Layer 3 of a small transformer language model trained on English Wikipedia (9 layers, counted from 0, width 128).
A neuron's activation on a vector x is GELU(weights . x), where the dot is the dot product.

Input weights of the MLP neurons that the questions are about. A number n stands for (n - 500) times 0.0018.
n24: 170 399 403 262 268 569 357 709 262 390 438 422 421 36 394 351 277 608 369 286 432 640 677 657 412 472 560 317 561 551 281 642 449 575 500 524 427 504 210 392 318 500 642 219 277 341 447 612 344 318 567 539 577 557 584 522 656 620 382 500 543 465 454 349 627 283 468 420 560 608 299 487 469 417 391 521 419 713 340 676 483 370 461 562 146 656 263 674 588 476 351 500 482 224 651 338 521 306 332 522 387 449 307 484 430 320 535 401 549 427 211 700 302 434 470 303 472 381 416 504 513 452 827 325 436 666 534 474
n35: 554 631 628 728 591 237 611 424 512 385 371 838 606 484 644 400 316 446 627 684 848 453 508 380 373 597 659 736 422 420 289 387 576 424 574 435 515 449 424 680 697 582 648 504 380 401 544 341 397 485 538 508 549 719 786 540 657 519 783 496 225 476 481 504 588 615 655 428 535 594 357 597 500 595 544 621 659 315 275 554 560 496 448 609 379 478 703 558 472 683 385 260 194 734 466 603 558 466 488 488 361 712 444 631 535 417 690 387 590 255 396 554 617 526 368 356 445 429 416 672 500 429 391 480 486 440 443 440
n70: 458 435 419 488 330 436 364 440 399 633 468 496 481 393 520 468 397 500 336 583 690 363 418 397 370 430 453 829 375 570 584 476 325 512 544 684 541 411 565 680 635 380 197 603 589 550 673 581 296 596 348 695 663 443 722 541 632 674 521 386 484 528 419 360 857 630 375 504 622 464 670 723 683 238 665 587 670 680 414 448 362 653 614 404 568 470 404 449 536 549 783 444 554 358 667 168 414 664 383 492 575 472 464 373 250 349 581 444 378 623 323 704 521 715 583 442 306 538 523 340 653 279 517 597 500 610 453 680
n81: 464 282 539 574 566 594 551 315 447 489 558 465 382 551 539 658 293 757 280 307 613 488 395 606 372 482 515 391 439 511 597 291 452 539 572 321 561 655 492 456 360 439 325 332 605 489 630 302 496 310 381 504 456 583 473 492 554 511 512 496 349 519 607 611 628 440 588 508 748 721 407 437 496 546 436 253 489 496 671 310 478 255 403 419 382 426 721 643 492 283 558 302 353 581 604 767 384 723 492 252 624 650 345 535 546 556 712 397 434 321 602 605 821 489 545 415 649 438 567 344 650 423 639 771 588 596 590 562
n85: 505 833 625 203 454 393 694 735 798 580 638 514 597 284 523 397 320 601 572 389 548 601 630 544 449 391 693 841 737 340 558 568 371 658 577 333 457 633 440 586 749 232 491 65 514 544 879 418 349 609 544 423 381 565 514 716 587 310 571 379 473 505 518 409 433 505 514 439 729 614 380 608 93 560 577 514 626 500 278 581 504 194 394 430 281 689 227 406 454 388 546 432 386 315 212 472 299 287 438 481 590 652 426 339 711 553 482 536 452 449 518 437 330 386 599 591 451 375 438 568 573 185 194 648 496 645 504 384
n104: 515 489 445 319 485 473 339 368 454 599 555 667 430 478 511 475 517 433 640 432 462 478 400 265 621 410 643 466 466 391 485 507 641 408 407 417 636 544 353 526 503 579 327 331 275 455 481 492 539 528 595 457 496 377 344 634 583 489 508 582 421 749 507 247 411 270 444 541 860 569 361 231 434 475 436 457 586 194 489 396 469 578 841 497 435 677 439 560 471 238 602 597 395 353 342 613 496 525 405 541 477 532 701 713 518 342 365 547 562 473 550 504 219 542 514 496 492 270 489 385 474 605 404 680 487 456 231 526
n183: 533 524 404 544 257 169 273 441 625 561 489 472 511 585 432 457 402 533 483 493 280 560 673 477 596 210 718 413 407 442 251 523 680 448 566 616 519 373 552 290 478 590 320 523 645 618 152 394 696 508 309 626 529 679 532 248 492 504 549 465 648 627 454 401 442 492 480 439 570 551 281 878 584 433 529 641 547 335 381 500 621 712 684 455 268 453 527 477 440 658 373 544 320 616 546 508 434 465 384 395 434 303 516 500 611 534 413 492 365 460 419 338 504 515 566 408 271 444 194 288 532 445 592 500 598 526 558 75
n185: 522 161 300 500 727 481 477 553 400 531 441 282 327 684 489 490 532 532 445 272 426 440 435 523 536 639 683 637 507 476 356 368 500 436 573 477 341 422 532 515 634 647 423 530 555 595 478 508 411 768 439 441 584 536 511 493 651 667 320 535 445 560 619 353 603 661 449 683 586 507 422 388 479 546 507 396 302 500 336 410 436 304 383 510 349 617 458 417 599 488 575 650 412 386 480 333 754 708 574 518 405 669 500 529 302 266 567 538 587 690 483 634 623 594 469 652 511 636 466 458 359 454 354 493 503 515 641 747
n188: 571 641 339 536 208 470 436 547 312 446 564 588 546 382 593 188 362 485 704 396 730 424 318 296 452 602 750 554 391 670 554 736 604 512 728 373 339 384 629 521 449 417 756 402 462 646 630 362 345 424 593 342 367 609 231 582 345 571 546 285 390 452 561 567 582 670 628 236 527 627 408 529 355 719 660 315 480 411 458 602 515 475 504 454 326 357 630 512 644 421 552 518 463 677 639 296 500 581 305 455 471 504 408 518 544 515 684 547 591 393 418 628 589 686 590 394 256 417 396 464 520 226 466 227 716 591 543 589
n206: 567 568 360 496 603 600 448 479 338 489 560 536 390 228 400 585 504 449 286 535 176 333 508 331 763 580 690 338 734 431 492 641 267 484 559 439 670 448 460 599 461 375 355 500 467 466 540 398 193 594 366 555 418 385 528 484 543 492 418 670 543 476 542 504 400 484 737 403 744 657 508 508 396 342 563 480 535 576 427 516 617 764 440 255 378 435 524 585 639 421 544 533 463 635 355 349 608 557 451 326 607 400 452 632 900 515 492 555 549 191 392 624 433 417 555 644 105 440 599 394 718 413 584 241 522 612 704 468
n265: 344 212 516 492 402 446 415 529 533 492 559 441 508 640 468 378 389 543 565 314 578 633 587 693 512 375 446 521 559 371 377 299 451 635 577 443 679 598 381 654 500 496 245 645 414 545 233 531 648 626 723 310 504 404 424 336 383 631 618 366 450 335 538 438 420 581 666 675 626 659 575 568 330 664 471 315 527 563 451 392 742 737 689 373 508 514 558 630 335 535 563 381 577 650 787 524 435 632 398 344 463 786 539 521 563 470 810 787 241 493 389 607 368 429 284 426 617 537 315 384 496 539 483 685 522 317 443 441
n287: 701 430 511 697 364 438 490 520 488 660 308 533 521 240 522 608 540 493 531 556 419 463 254 709 433 608 604 569 428 326 338 514 425 534 572 674 400 478 596 550 447 482 594 294 512 539 639 664 439 448 425 485 511 362 376 523 365 540 569 489 381 537 634 358 525 706 606 463 428 525 422 470 615 551 384 620 680 488 440 486 542 492 315 521 588 631 678 357 422 760 507 121 561 415 454 367 554 550 64 215 523 672 541 460 478 496 485 318 656 480 640 718 434 416 352 415 406 351 376 449 559 558 516 422 436 800 521 463
n288: 558 216 356 626 339 430 503 625 546 479 581 453 360 455 515 300 443 470 401 408 508 478 582 604 471 543 504 519 606 624 435 367 610 448 550 660 309 434 323 348 669 562 410 580 619 532 414 586 468 417 564 840 595 503 422 653 642 604 348 475 396 485 482 714 340 481 666 474 593 576 511 631 507 452 310 568 773 333 401 597 684 620 401 514 435 343 493 482 504 629 526 305 477 460 426 379 493 578 390 754 553 404 574 336 358 335 709 341 493 527 532 529 504 625 306 460 238 472 243 305 591 398 701 419 403 385 532 271
n296: 346 530 344 439 557 357 500 388 386 424 593 418 359 411 295 445 541 493 340 480 535 395 729 393 617 476 419 669 412 351 453 341 693 489 426 634 236 466 640 547 531 366 396 593 457 489 285 311 442 446 482 437 246 578 569 531 440 548 672 291 397 440 507 339 482 492 523 328 504 537 572 450 792 395 434 496 570 328 333 763 454 373 663 554 362 510 381 555 576 633 304 247 570 587 315 526 394 555 422 515 582 658 96 557 391 692 677 511 632 500 482 467 286 436 337 446 444 596 609 641 662 388 496 424 410 328 347 702
n301: 669 488 353 369 381 492 583 431 668 589 568 485 815 520 647 451 326 689 516 575 640 534 450 605 554 437 702 628 643 419 628 590 434 566 417 395 425 293 450 357 410 511 795 594 732 357 309 756 578 515 408 685 643 561 496 449 428 658 460 250 496 435 551 470 426 464 642 469 429 557 623 731 577 538 575 421 522 341 312 410 333 649 538 573 473 609 451 548 477 517 354 475 354 138 769 350 370 426 381 297 607 407 742 448 546 684 446 477 359 603 481 515 371 493 541 297 152 345 566 572 638 378 625 462 546 475 433 450
n319: 650 749 309 547 298 512 529 306 451 437 596 284 485 389 398 553 303 369 633 448 148 469 406 460 605 429 530 379 652 564 435 466 601 461 789 694 457 527 305 187 469 458 416 383 354 519 476 254 755 390 694 427 291 554 480 670 561 508 440 409 280 508 392 370 579 524 340 453 538 592 632 484 473 558 511 306 375 270 582 713 401 571 469 426 328 486 638 538 422 598 411 539 716 512 567 597 215 298 343 472 540 511 457 424 569 545 430 729 482 475 659 733 239 676 542 444 558 416 563 450 504 588 304 558 649 567 567 598
n327: 335 586 624 363 308 464 497 530 516 579 369 641 407 494 497 417 491 506 444 469 533 667 602 744 317 411 408 612 588 518 539 454 445 386 451 394 541 346 535 536 523 366 543 440 497 340 535 479 655 417 551 426 422 412 487 555 578 383 477 488 451 661 346 341 549 458 461 478 494 587 484 426 661 732 427 565 715 383 615 417 715 439 566 542 484 428 519 402 364 562 497 572 698 367 536 456 561 479 725 471 568 369 478 432 525 274 412 407 381 480 537 433 483 393 645 292 645 456 303 534 434 516 590 472 428 411 250 360
n333: 567 492 407 625 320 504 556 292 446 616 592 452 423 541 605 461 536 573 301 400 605 360 561 481 476 358 535 508 309 531 655 630 500 286 728 445 366 692 685 475 634 441 413 371 533 435 439 571 504 439 415 311 616 440 561 480 464 308 496 445 347 712 347 389 477 525 566 537 590 441 428 639 464 592 715 539 285 521 434 567 527 545 396 306 472 504 441 247 271 332 556 511 306 376 639 416 756 280 512 602 740 593 644 439 687 515 336 761 470 411 262 473 504 500 716 332 350 673 154 330 747 464 306 886 694 513 500 460
n339: 338 608 420 668 349 529 496 673 467 481 486 496 382 496 488 334 374 536 549 879 313 631 721 766 659 612 492 686 548 642 305 582 580 444 434 359 452 425 77 426 421 359 457 466 463 603 669 460 623 406 477 226 488 608 706 229 418 407 455 500 306 524 489 708 242 500 475 162 357 320 564 326 528 484 614 449 306 323 450 679 477 666 584 620 425 344 520 635 452 539 671 449 574 472 611 397 581 569 393 706 627 380 444 518 460 500 377 414 549 504 384 423 517 447 465 347 335 396 485 390 409 669 287 655 486 367 454 360
n357: 504 258 360 542 383 401 504 540 634 819 510 470 306 508 489 712 404 432 535 329 347 609 694 447 602 394 364 504 570 710 339 371 518 481 279 442 346 335 542 174 463 478 400 230 418 468 412 584 595 536 406 400 570 451 698 312 630 397 496 449 511 350 349 641 434 418 299 519 584 522 489 481 338 391 517 640 596 412 189 485 596 404 357 493 478 726 433 533 470 376 568 548 632 508 543 575 598 406 601 477 535 551 492 416 410 540 414 659 496 264 471 577 496 129 482 322 444 518 312 463 676 478 318 417 497 671 594 621
n382: 393 640 618 463 310 354 425 597 412 349 461 453 790 370 393 689 540 540 458 601 561 270 456 628 463 583 593 607 514 609 401 504 680 360 514 264 493 153 408 379 563 540 622 697 428 668 641 549 422 389 475 511 405 291 337 478 522 640 217 407 504 485 395 315 415 591 572 255 760 684 387 586 603 482 524 543 354 574 496 478 583 683 460 607 323 333 532 383 434 585 452 510 481 661 433 427 422 423 629 470 398 635 291 471 435 475 387 471 521 490 528 525 323 393 729 609 590 510 518 320 340 355 469 496 370 413 606 364
n422: 352 401 363 714 368 455 275 330 431 514 396 551 374 361 305 257 367 316 402 408 687 547 338 522 316 401 385 687 592 577 294 574 427 376 592 487 561 359 547 383 441 170 259 647 475 288 490 605 427 683 414 746 524 509 481 322 803 334 583 367 311 707 662 556 706 442 505 514 404 337 330 428 604 406 469 357 408 595 237 417 228 591 632 366 249 517 458 495 901 697 415 478 277 760 672 542 641 545 480 275 568 591 453 728 486 144 627 282 518 630 390 390 79 460 412 541 224 504 373 407 383 346 197 377 371 107 500 372
n424: 569 582 467 458 377 649 562 529 425 769 542 587 609 607 357 561 560 467 559 401 585 329 467 560 657 599 300 519 612 610 594 391 413 342 532 623 475 509 403 500 378 544 530 588 522 419 573 597 608 554 309 482 435 506 585 506 470 518 534 468 497 617 408 426 439 689 608 308 570 286 750 503 554 500 517 491 767 500 491 379 432 454 259 566 449 459 515 412 365 473 419 442 475 370 497 512 590 320 618 271 618 447 608 621 569 517 584 539 492 436 488 363 535 469 473 440 497 556 477 473 401 625 500 536 615 344 497 518
n440: 292 448 556 464 289 582 509 424 446 622 664 510 506 699 461 579 334 527 551 581 554 396 368 663 373 553 792 439 430 594 310 551 594 556 446 524 515 435 438 611 600 481 638 534 347 556 622 735 396 531 428 664 473 540 500 490 551 430 443 595 405 399 612 368 459 433 530 685 383 330 467 620 676 542 470 685 592 541 594 308 599 626 663 546 555 592 314 522 559 529 471 387 369 604 544 331 352 663 497 414 564 544 542 657 549 534 542 580 681 668 532 560 425 444 519 529 382 451 462 324 549 303 353 591 485 479 604 326
n468: 635 141 213 621 554 317 304 434 495 448 524 327 474 618 617 396 577 480 555 373 626 616 482 723 500 260 565 537 475 582 379 487 401 360 736 536 371 603 500 532 762 544 469 407 528 274 541 758 690 420 543 324 542 800 382 691 725 780 657 339 400 353 286 350 574 652 532 419 582 412 125 359 657 296 128 544 435 528 388 461 597 459 719 445 566 524 456 362 103 426 603 373 652 567 419 429 703 547 616 355 311 470 746 664 695 389 429 509 525 504 539 418 495 174 386 544 395 567 688 355 527 699 462 598 406 278 534 419
n484: 578 541 470 644 575 429 542 480 426 623 371 597 493 511 319 518 749 493 496 340 586 500 409 458 553 449 544 543 598 540 563 224 590 436 393 282 528 305 591 508 554 548 633 617 410 658 508 634 279 571 312 478 566 514 572 313 426 588 678 416 416 406 870 611 591 566 508 356 577 337 234 443 748 560 379 463 467 591 460 401 482 569 357 656 533 596 622 551 410 492 500 352 627 455 367 777 435 543 415 489 724 533 586 745 410 486 474 374 391 528 361 438 670 727 338 438 412 574 442 371 545 433 812 440 740 626 692 424
n507: 789 367 332 590 368 258 529 421 398 628 596 515 307 206 351 523 670 351 334 490 467 477 441 695 582 539 519 297 394 504 634 408 676 646 664 620 547 430 473 730 423 600 573 408 415 750 492 522 677 703 597 454 524 526 524 627 500 386 568 564 435 481 548 654 390 516 733 397 765 673 200 496 820 380 511 389 679 219 485 534 493 544 566 533 373 621 477 349 383 474 652 454 604 383 493 574 591 699 423 500 359 659 703 517 562 425 539 604 372 745 549 610 582 482 603 487 321 368 552 504 582 539 496 461 376 521 726 740
n510: 433 590 497 445 570 681 539 625 540 564 416 639 369 685 616 640 593 436 427 452 493 525 564 644 721 790 425 547 491 488 527 315 445 400 450 532 444 529 503 487 466 472 660 557 414 470 455 493 417 687 472 422 398 396 293 247 547 313 414 612 298 503 360 478 423 750 421 400 382 525 487 624 500 554 473 694 581 409 610 488 536 640 462 400 484 645 305 525 468 640 468 459 477 519 460 551 438 344 648 361 523 639 532 603 462 430 452 444 413 724 500 271 597 452 547 496 551 422 549 475 567 528 527 538 471 307 472 307

Each question shows a token from some text and the vector x that enters the MLP there. A number n stands for (n - 500) times 0.0079.

" 100": 508 500 498 551 672 472 467 704 629 317 604 494 488 633 558 494 470 345 507 617 666 522 619 535 517 477 397 385 453 478 624 495 574 523 560 556 665 543 569 625 451 519 521 817 520 600 396 510 518 221 413 608 433 576 406 443 498 498 394 504 520 592 468 419 400 536 531 582 400 358 415 535 610 487 716 572 289 674 470 508 372 598 526 451 531 381 442 538 561 434 302 543 397 535 421 744 432 568 468 524 591 369 669 203 650 474 310 509 508 473 528 706 417 457 535 455 597 374 377 645 331 565 549 439 363 539 545 453
Which of these neurons fires most? n183

" were": 572 494 628 519 641 530 541 787 502 435 554 409 441 590 585 534 527 416 516 419 665 438 525 431 426 457 500 522 335 639 550 546 448 562 355 574 550 570 576 647 478 439 493 806 428 551 463 598 409 354 476 530 392 489 478 538 464 617 396 467 563 460 563 607 384 514 350 608 294 336 477 571 424 527 540 589 470 600 425 482 459 508 423 421 600 389 451 589 394 369 270 388 492 419 482 703 598 594 555 456 354 477 647 363 542 535 575 616 503 398 510 572 383 550 521 569 608 500 420 428 337 574 605 553 502 644 524 552
Which two neurons fire most, strongest first? n265, n484

"Pre": 669 498 510 473 726 514 425 701 464 438 475 514 496 808 457 548 376 511 660 482 634 495 483 394 560 534 305 395 442 476 513 510 628 420 394 483 687 530 517 639 678 639 490 631 504 559 466 525 395 410 495 615 437 522 467 609 453 503 444 404 444 526 561 618 381 525 389 585 305 437 362 550 318 675 720 456 415 569 526 647 404 537 458 575 489 386 399 428 506 393 275 459 354 616 501 672 494 638 633 595 294 399 481 363 547 602 496 536 551 539 514 582 548 421 500 438 613 426 522 519 335 592 552 477 353 619 332 626
Which of these neurons fires most? n35

"\n": 620 591 566 581 579 618 518 739 575 379 590 579 478 732 404 437 474 381 558 492 672 486 541 451 484 490 472 486 420 535 634 488 441 517 418 443 573 681 441 559 499 470 475 605 449 529 448 651 464 375 538 501 368 412 498 538 482 380 471 383 525 537 630 546 448 530 268 554 493 491 383 636 437 518 694 561 393 565 534 569 455 379 571 452 546 298 387 433 464 471 329 441 473 453 416 630 562 550 549 563 404 520 553 349 605 583 458 509 568 484 511 496 393 520 652 523 472 426 555 517 401 564 616 521 386 666 487 464
Which of these neurons fires most? n85

".": 607 554 522 631 643 569 419 804 476 378 583 520 457 703 466 534 400 423 602 466 593 394 665 491 530 454 501 516 497 466 620 461 498 538 399 404 536 617 483 587 584 481 566 668 558 553 440 641 452 443 513 509 263 365 582 503 431 442 459 549 630 539 480 627 368 469 363 586 412 435 408 639 505 403 629 458 522 617 448 541 403 410 465 451 559 252 488 622 443 488 255 514 362 481 526 574 614 474 559 511 376 408 614 471 566 516 544 481 550 531 589 592 415 425 592 489 453 517 498 567 339 499 602 476 457 594 332 551
Which of these neurons fires most? n424

" Trans": 537 560 451 541 639 737 417 752 533 578 518 604 334 593 451 426 549 443 544 553 600 543 458 534 585 679 478 368 353 476 576 419 502 536 478 545 611 618 585 538 556 482 432 603 561 512 578 548 350 380 729 617 371 476 565 436 479 480 453 516 644 543 466 630 507 519 417 495 205 377 463 581 415 695 618 425 260 604 506 555 422 488 414 412 536 355 353 551 499 469 170 471 485 563 352 547 488 532 644 496 365 444 678 397 623 510 444 424 573 627 556 415 561 481 581 382 636 435 634 530 332 476 502 348 296 656 500 631
Which of these neurons fires most? n510

"on": 661 511 397 530 702 682 448 813 479 507 786 529 392 656 600 528 608 306 682 643 531 484 328 397 473 344 381 429 401 475 419 489 540 451 483 607 575 431 556 616 398 411 379 691 523 572 393 657 502 549 625 422 407 492 541 450 630 408 501 519 500 488 452 541 466 453 366 529 346 496 508 515 610 485 547 523 547 529 439 493 495 518 526 478 495 524 567 445 565 433 226 587 457 417 272 702 462 636 447 493 547 553 522 442 492 520 578 511 596 537 627 363 502 466 526 430 545 530 474 525 334 421 417 413 506 595 419 734
Which of these neurons fires most? n296

",": 574 577 567 600 520 612 498 715 511 437 472 569 469 682 525 616 441 497 554 378 550 464 631 584 392 480 517 530 475 594 554 492 472 562 489 550 587 541 517 661 533 364 485 707 504 613 529 641 479 319 540 530 318 358 529 471 557 334 413 430 677 454 387 498 335 516 393 596 381 506 526 496 526 443 569 439 400 519 540 380 470 381 439 371 514 337 402 579 537 599 361 464 456 422 443 716 630 550 614 536 459 337 647 299 506 524 532 512 556 548 543 484 447 463 646 481 491 538 478 524 353 530 496 362 442 715 411 615
Which of these neurons fires most? n327

" granted": 505 454 553 594 624 537 485 731 582 273 529 586 468 656 505 426 531 345 467 494 652 427 441 421 426 476 446 582 524 640 611 394 432 472 378 640 569 671 514 607 427 512 337 782 531 627 548 592 314 395 525 463 295 442 460 451 507 590 424 534 643 456 457 602 497 601 356 583 424 501 505 651 456 541 728 443 408 719 411 504 218 536 519 487 601 456 507 599 450 467 320 490 540 340 401 513 577 521 504 435 414 565 550 365 562 629 401 536 580 550 589 538 439 515 525 483 525 415 434 484 268 498 604 432 453 649 502 643
Which two neurons fire most, strongest first? n70, n185

" own": 514 499 554 627 619 530 406 636 695 482 586 669 496 683 405 440 553 417 529 627 549 434 469 431 499 548 513 449 474 654 539 529 425 540 469 612 563 621 625 518 420 468 579 868 520 554 391 548 410 296 372 632 409 423 461 440 480 507 479 631 692 546 485 638 389 466 395 532 313 410 354 559 544 453 730 523 337 593 387 423 265 564 545 508 528 520 494 589 510 482 360 446 650 350 406 619 475 524 513 447 310 417 653 390 606 496 519 477 589 618 544 479 405 431 485 361 627 490 444 477 281 582 570 492 489 506 412 638
Which neuron fires most, and how strongly? n301, at about 0.73

" |": 575 471 493 581 624 583 468 670 426 320 687 595 489 744 459 525 464 522 574 650 591 485 482 536 510 470 473 451 430 622 549 505 545 417 423 614 768 512 510 584 439 443 555 581 515 609 473 654 474 495 615 473 254 451 530 456 566 366 399 539 601 550 502 619 341 430 338 595 472 546 462 546 525 508 663 540 444 605 496 481 436 277 494 386 562 403 446 571 511 447 423 549 406 475 353 591 607 568 560 494 459 485 583 347 509 491 558 396 539 541 513 514 394 484 552 480 518 516 340 532 298 520 571 449 418 580 512 517
Which of these neurons fires most? n440

"|": 606 560 618 648 637 571 447 784 546 367 580 490 497 645 438 424 517 312 590 463 660 456 505 439 521 535 411 421 505 571 671 381 511 423 389 604 738 543 461 630 563 519 517 694 469 591 402 593 507 397 470 550 384 475 512 583 567 440 404 508 541 548 534 634 453 453 371 561 400 460 457 592 367 616 593 510 381 591 436 521 447 384 427 345 526 381 391 451 487 397 352 455 458 453 445 576 629 551 488 531 432 502 553 193 545 486 448 530 572 582 506 553 421 542 600 452 490 420 516 511 423 585 602 513 465 744 503 491
Which of these neurons fires most? n288

" School": 460 570 471 671 693 644 459 661 676 388 631 608 585 716 438 549 436 405 499 461 469 493 605 557 488 574 402 323 429 559 539 397 479 401 545 529 572 527 532 571 424 437 522 599 590 544 513 543 569 448 492 464 215 467 527 684 459 496 392 484 565 537 520 516 469 568 351 528 356 373 518 569 564 549 623 450 215 554 532 618 386 501 379 404 645 406 355 445 586 484 288 392 451 548 317 594 456 476 512 534 565 539 648 306 631 549 435 465 524 547 456 580 465 467 732 343 607 590 421 659 279 468 564 402 501 601 419 789
The three highest activations, in order: n319, n424, n510

"omet": 538 585 476 388 644 587 352 685 637 456 518 648 403 451 633 428 694 332 560 386 414 538 551 313 461 426 473 511 523 402 457 549 452 643 497 420 459 569 597 524 640 505 617 508 507 470 419 464 363 471 553 495 316 493 481 560 559 353 442 566 519 565 381 493 553 638 370 658 321 465 560 529 526 522 790 455 454 578 401 672 433 506 533 546 655 153 343 442 483 511 339 433 506 441 461 700 444 419 570 455 480 514 702 225 609 435 561 560 566 526 431 643 516 453 660 252 718 667 460 613 497 540 354 471 573 598 550 666
Which of these neurons fires most? n85

"c": 648 500 347 582 632 816 567 683 569 327 590 545 372 578 594 481 582 350 566 598 393 511 515 368 376 353 448 371 287 579 409 492 515 512 590 423 559 633 558 500 367 475 616 420 547 605 569 629 491 448 478 706 514 468 411 432 564 428 478 463 445 614 392 492 575 382 524 607 536 407 476 613 560 488 534 336 576 603 577 518 469 584 356 400 590 576 470 575 480 499 310 548 458 437 451 672 375 455 495 458 647 581 431 315 528 476 537 687 444 476 496 663 599 332 446 449 557 463 529 641 513 350 415 279 727 561 504 494
The three highest activations, in order: n319, n81, n357

"The": 631 590 548 485 661 601 378 701 600 490 480 558 505 630 514 393 577 423 553 412 604 504 529 508 479 523 432 382 406 764 597 563 457 406 429 531 638 646 490 565 501 521 494 739 499 465 484 586 455 432 409 579 323 380 466 491 512 450 528 541 620 507 572 623 530 486 340 567 424 462 350 548 412 543 711 525 372 560 461 483 443 490 508 489 421 405 523 435 462 397 326 367 454 545 494 679 488 632 534 499 393 600 592 312 552 613 482 492 556 566 433 541 314 486 603 390 518 465 510 528 424 578 492 512 401 694 482 508
Which of these neurons fires most? n510

" strike": 497 577 497 412 735 555 408 791 510 394 460 585 580 729 476 566 561 340 542 535 551 437 596 439 449 465 483 532 427 664 536 280 414 446 468 485 708 529 558 629 382 524 467 741 508 651 491 556 514 374 580 554 315 510 494 660 516 534 424 443 596 509 675 690 406 435 221 609 414 458 536 584 421 592 674 421 462 629 584 554 301 582 426 463 586 464 420 504 426 532 321 540 580 377 346 593 430 663 490 553 392 306 544 490 568 385 442 369 609 340 492 475 397 458 517 544 592 510 377 639 336 503 557 465 548 488 509 532
Which two neurons fire most, strongest first? n484, n424

" average": 379 617 586 442 681 476 303 643 630 467 615 641 697 646 579 413 656 372 660 450 563 463 524 398 476 427 489 417 483 570 684 527 553 530 386 489 610 475 566 527 564 554 471 643 558 602 447 474 457 314 483 548 324 484 497 509 552 532 346 412 445 412 508 550 466 483 537 612 325 466 453 590 562 397 690 637 453 594 292 581 313 452 596 556 485 553 468 503 532 504 357 342 481 345 481 579 476 469 433 394 408 406 701 390 703 493 355 448 498 450 585 663 351 597 614 429 619 441 604 705 393 520 684 427 471 510 441 691
Which of these neurons fires most? n301

"W": 519 308 440 475 486 689 341 665 455 315 525 604 410 614 491 557 611 326 591 431 498 451 422 458 498 335 350 507 405 585 524 320 444 551 522 474 528 753 449 554 374 561 557 561 591 697 394 631 464 352 513 533 318 599 616 666 528 608 523 673 625 469 489 522 590 443 634 534 362 355 582 607 390 471 596 371 448 576 458 724 445 552 489 482 518 533 384 425 478 542 286 455 506 358 469 802 540 409 464 505 533 408 525 386 606 573 503 518 425 479 438 615 470 440 601 495 577 555 445 720 337 523 524 416 500 560 639 485
Which neuron fires most, and how strongly? n24, at about 2.1

" round": 490 486 543 610 799 613 340 703 504 360 520 659 584 634 427 506 463 378 602 520 595 463 405 390 586 420 377 431 537 567 649 396 646 620 278 484 535 370 538 613 568 532 360 660 590 523 505 566 218 352 567 557 376 305 514 548 539 531 525 587 412 497 438 565 538 442 367 545 382 449 315 575 630 661 785 445 433 585 476 601 441 628 525 416 558 579 498 477 478 441 419 405 469 438 305 705 394 565 409 518 412 428 637 440 568 439 418 502 556 525 640 508 459 466 546 446 608 575 407 644 482 561 581 452 553 449 442 604
Which two neurons fire most, strongest first? n484, n104

" R": 524 442 519 644 621 644 432 716 602 464 420 497 465 562 479 514 536 481 496 511 692 537 469 460 546 536 407 300 386 457 638 321 417 467 444 537 582 740 540 582 439 480 502 504 549 515 392 595 523 372 540 545 319 554 551 558 517 540 398 398 660 603 517 550 471 424 321 529 300 497 431 536 424 556 554 445 378 521 603 530 287 488 395 449 429 359 477 483 491 527 395 559 431 468 357 840 627 679 483 463 516 474 676 245 661 409 479 515 511 574 463 446 525 603 655 533 670 591 590 400 325 546 501 435 480 639 487 583
Which two neurons fire most, strongest first? n81, n185

"ick": 621 343 544 511 613 589 480 481 557 398 686 760 587 565 516 563 445 283 530 754 406 513 552 363 328 579 371 495 451 485 523 616 316 536 494 479 646 406 576 616 501 551 500 573 528 559 525 616 476 422 476 531 434 604 508 577 386 492 435 580 674 419 648 444 501 374 669 543 405 614 420 568 424 607 640 421 443 539 505 588 478 686 424 417 508 390 400 489 368 370 284 757 478 455 363 550 488 479 550 559 352 536 521 271 554 539 558 485 683 541 514 498 521 402 454 402 503 518 465 615 385 348 512 362 623 559 533 498
Which two neurons fire most, strongest first? n206, n188

" and": 623 480 525 540 641 588 384 779 588 362 494 476 589 659 540 584 603 469 609 439 672 480 454 471 447 481 573 408 499 628 600 599 527 433 399 420 506 592 649 578 526 580 492 708 555 541 450 605 458 466 556 456 324 499 475 493 559 411 431 493 567 498 403 544 490 475 363 624 441 483 355 551 508 538 515 520 525 647 495 395 421 442 554 388 463 338 386 444 426 482 226 429 521 439 456 676 600 483 352 555 355 495 630 430 640 534 454 559 407 450 557 614 363 468 634 530 486 575 563 508 253 541 445 378 498 661 535 601
Which neuron fires most, and how strongly? n468, at about 1.8

" leaders": 489 649 532 520 784 557 564 689 565 340 570 585 448 664 479 501 402 363 668 482 570 459 578 476 480 459 413 488 571 625 552 412 443 466 454 490 492 650 748 534 524 584 374 780 448 585 368 566 370 454 488 688 317 514 445 511 495 503 488 335 607 601 491 587 431 473 312 520 459 325 496 570 640 453 599 502 419 538 446 593 348 511 502 521 544 588 404 478 374 532 250 401 443 499 272 596 433 624 551 511 385 484 574 423 529 486 446 520 669 375 427 575 411 493 572 382 639 617 390 666 283 515 589 493 488 517 447 715
Which neuron fires most, and how strongly? n296, at about 3.8

"J": 549 282 561 451 593 698 486 579 526 385 440 604 489 591 533 521 436 456 508 657 494 460 496 463 460 536 487 549 594 521 478 553 389 657 468 559 535 698 432 622 372 514 560 576 513 524 422 581 518 267 429 663 348 534 592 584 438 487 504 517 619 596 539 312 528 455 531 623 390 470 475 594 443 530 729 364 323 559 478 482 209 470 333 582 486 416 403 459 516 508 221 552 419 526 508 822 567 567 481 347 420 320 625 235 569 463 538 503 526 483 463 589 548 446 512 381 698 543 461 640 421 639 688 392 589 637 521 418
Which of these neurons fires most? n24

" date": 389 624 433 526 636 600 538 812 495 504 681 604 443 780 402 529 464 394 508 580 607 393 480 339 546 420 324 529 604 623 678 504 551 579 357 502 630 585 402 540 394 457 420 648 496 507 418 538 404 340 627 323 225 324 446 453 531 470 397 506 594 454 448 560 451 484 537 590 381 510 446 554 477 419 783 514 609 592 434 614 518 413 391 432 658 503 549 555 538 401 461 556 575 426 314 645 488 554 486 504 493 405 410 376 522 504 478 483 624 622 422 584 448 406 638 515 610 546 400 536 289 692 568 377 570 522 464 788
Which neuron fires most, and how strongly? n424, at about 1.7

" v": 594 511 397 603 653 580 521 766 558 379 466 563 409 640 415 490 490 350 562 644 617 435 436 508 498 581 280 406 545 619 634 364 520 591 506 581 614 697 492 551 554 466 442 648 524 604 369 583 390 364 617 410 322 557 468 544 522 499 390 549 573 530 527 706 447 484 398 448 398 433 515 600 379 633 611 515 462 590 540 551 386 530 411 504 449 206 387 586 509 528 413 380 471 291 274 671 611 613 504 564 465 432 558 298 535 558 452 380 586 346 575 500 463 488 584 445 616 432 490 543 378 572 625 471 474 527 636 509
Which neuron fires most, and how strongly? n288, at about 1.9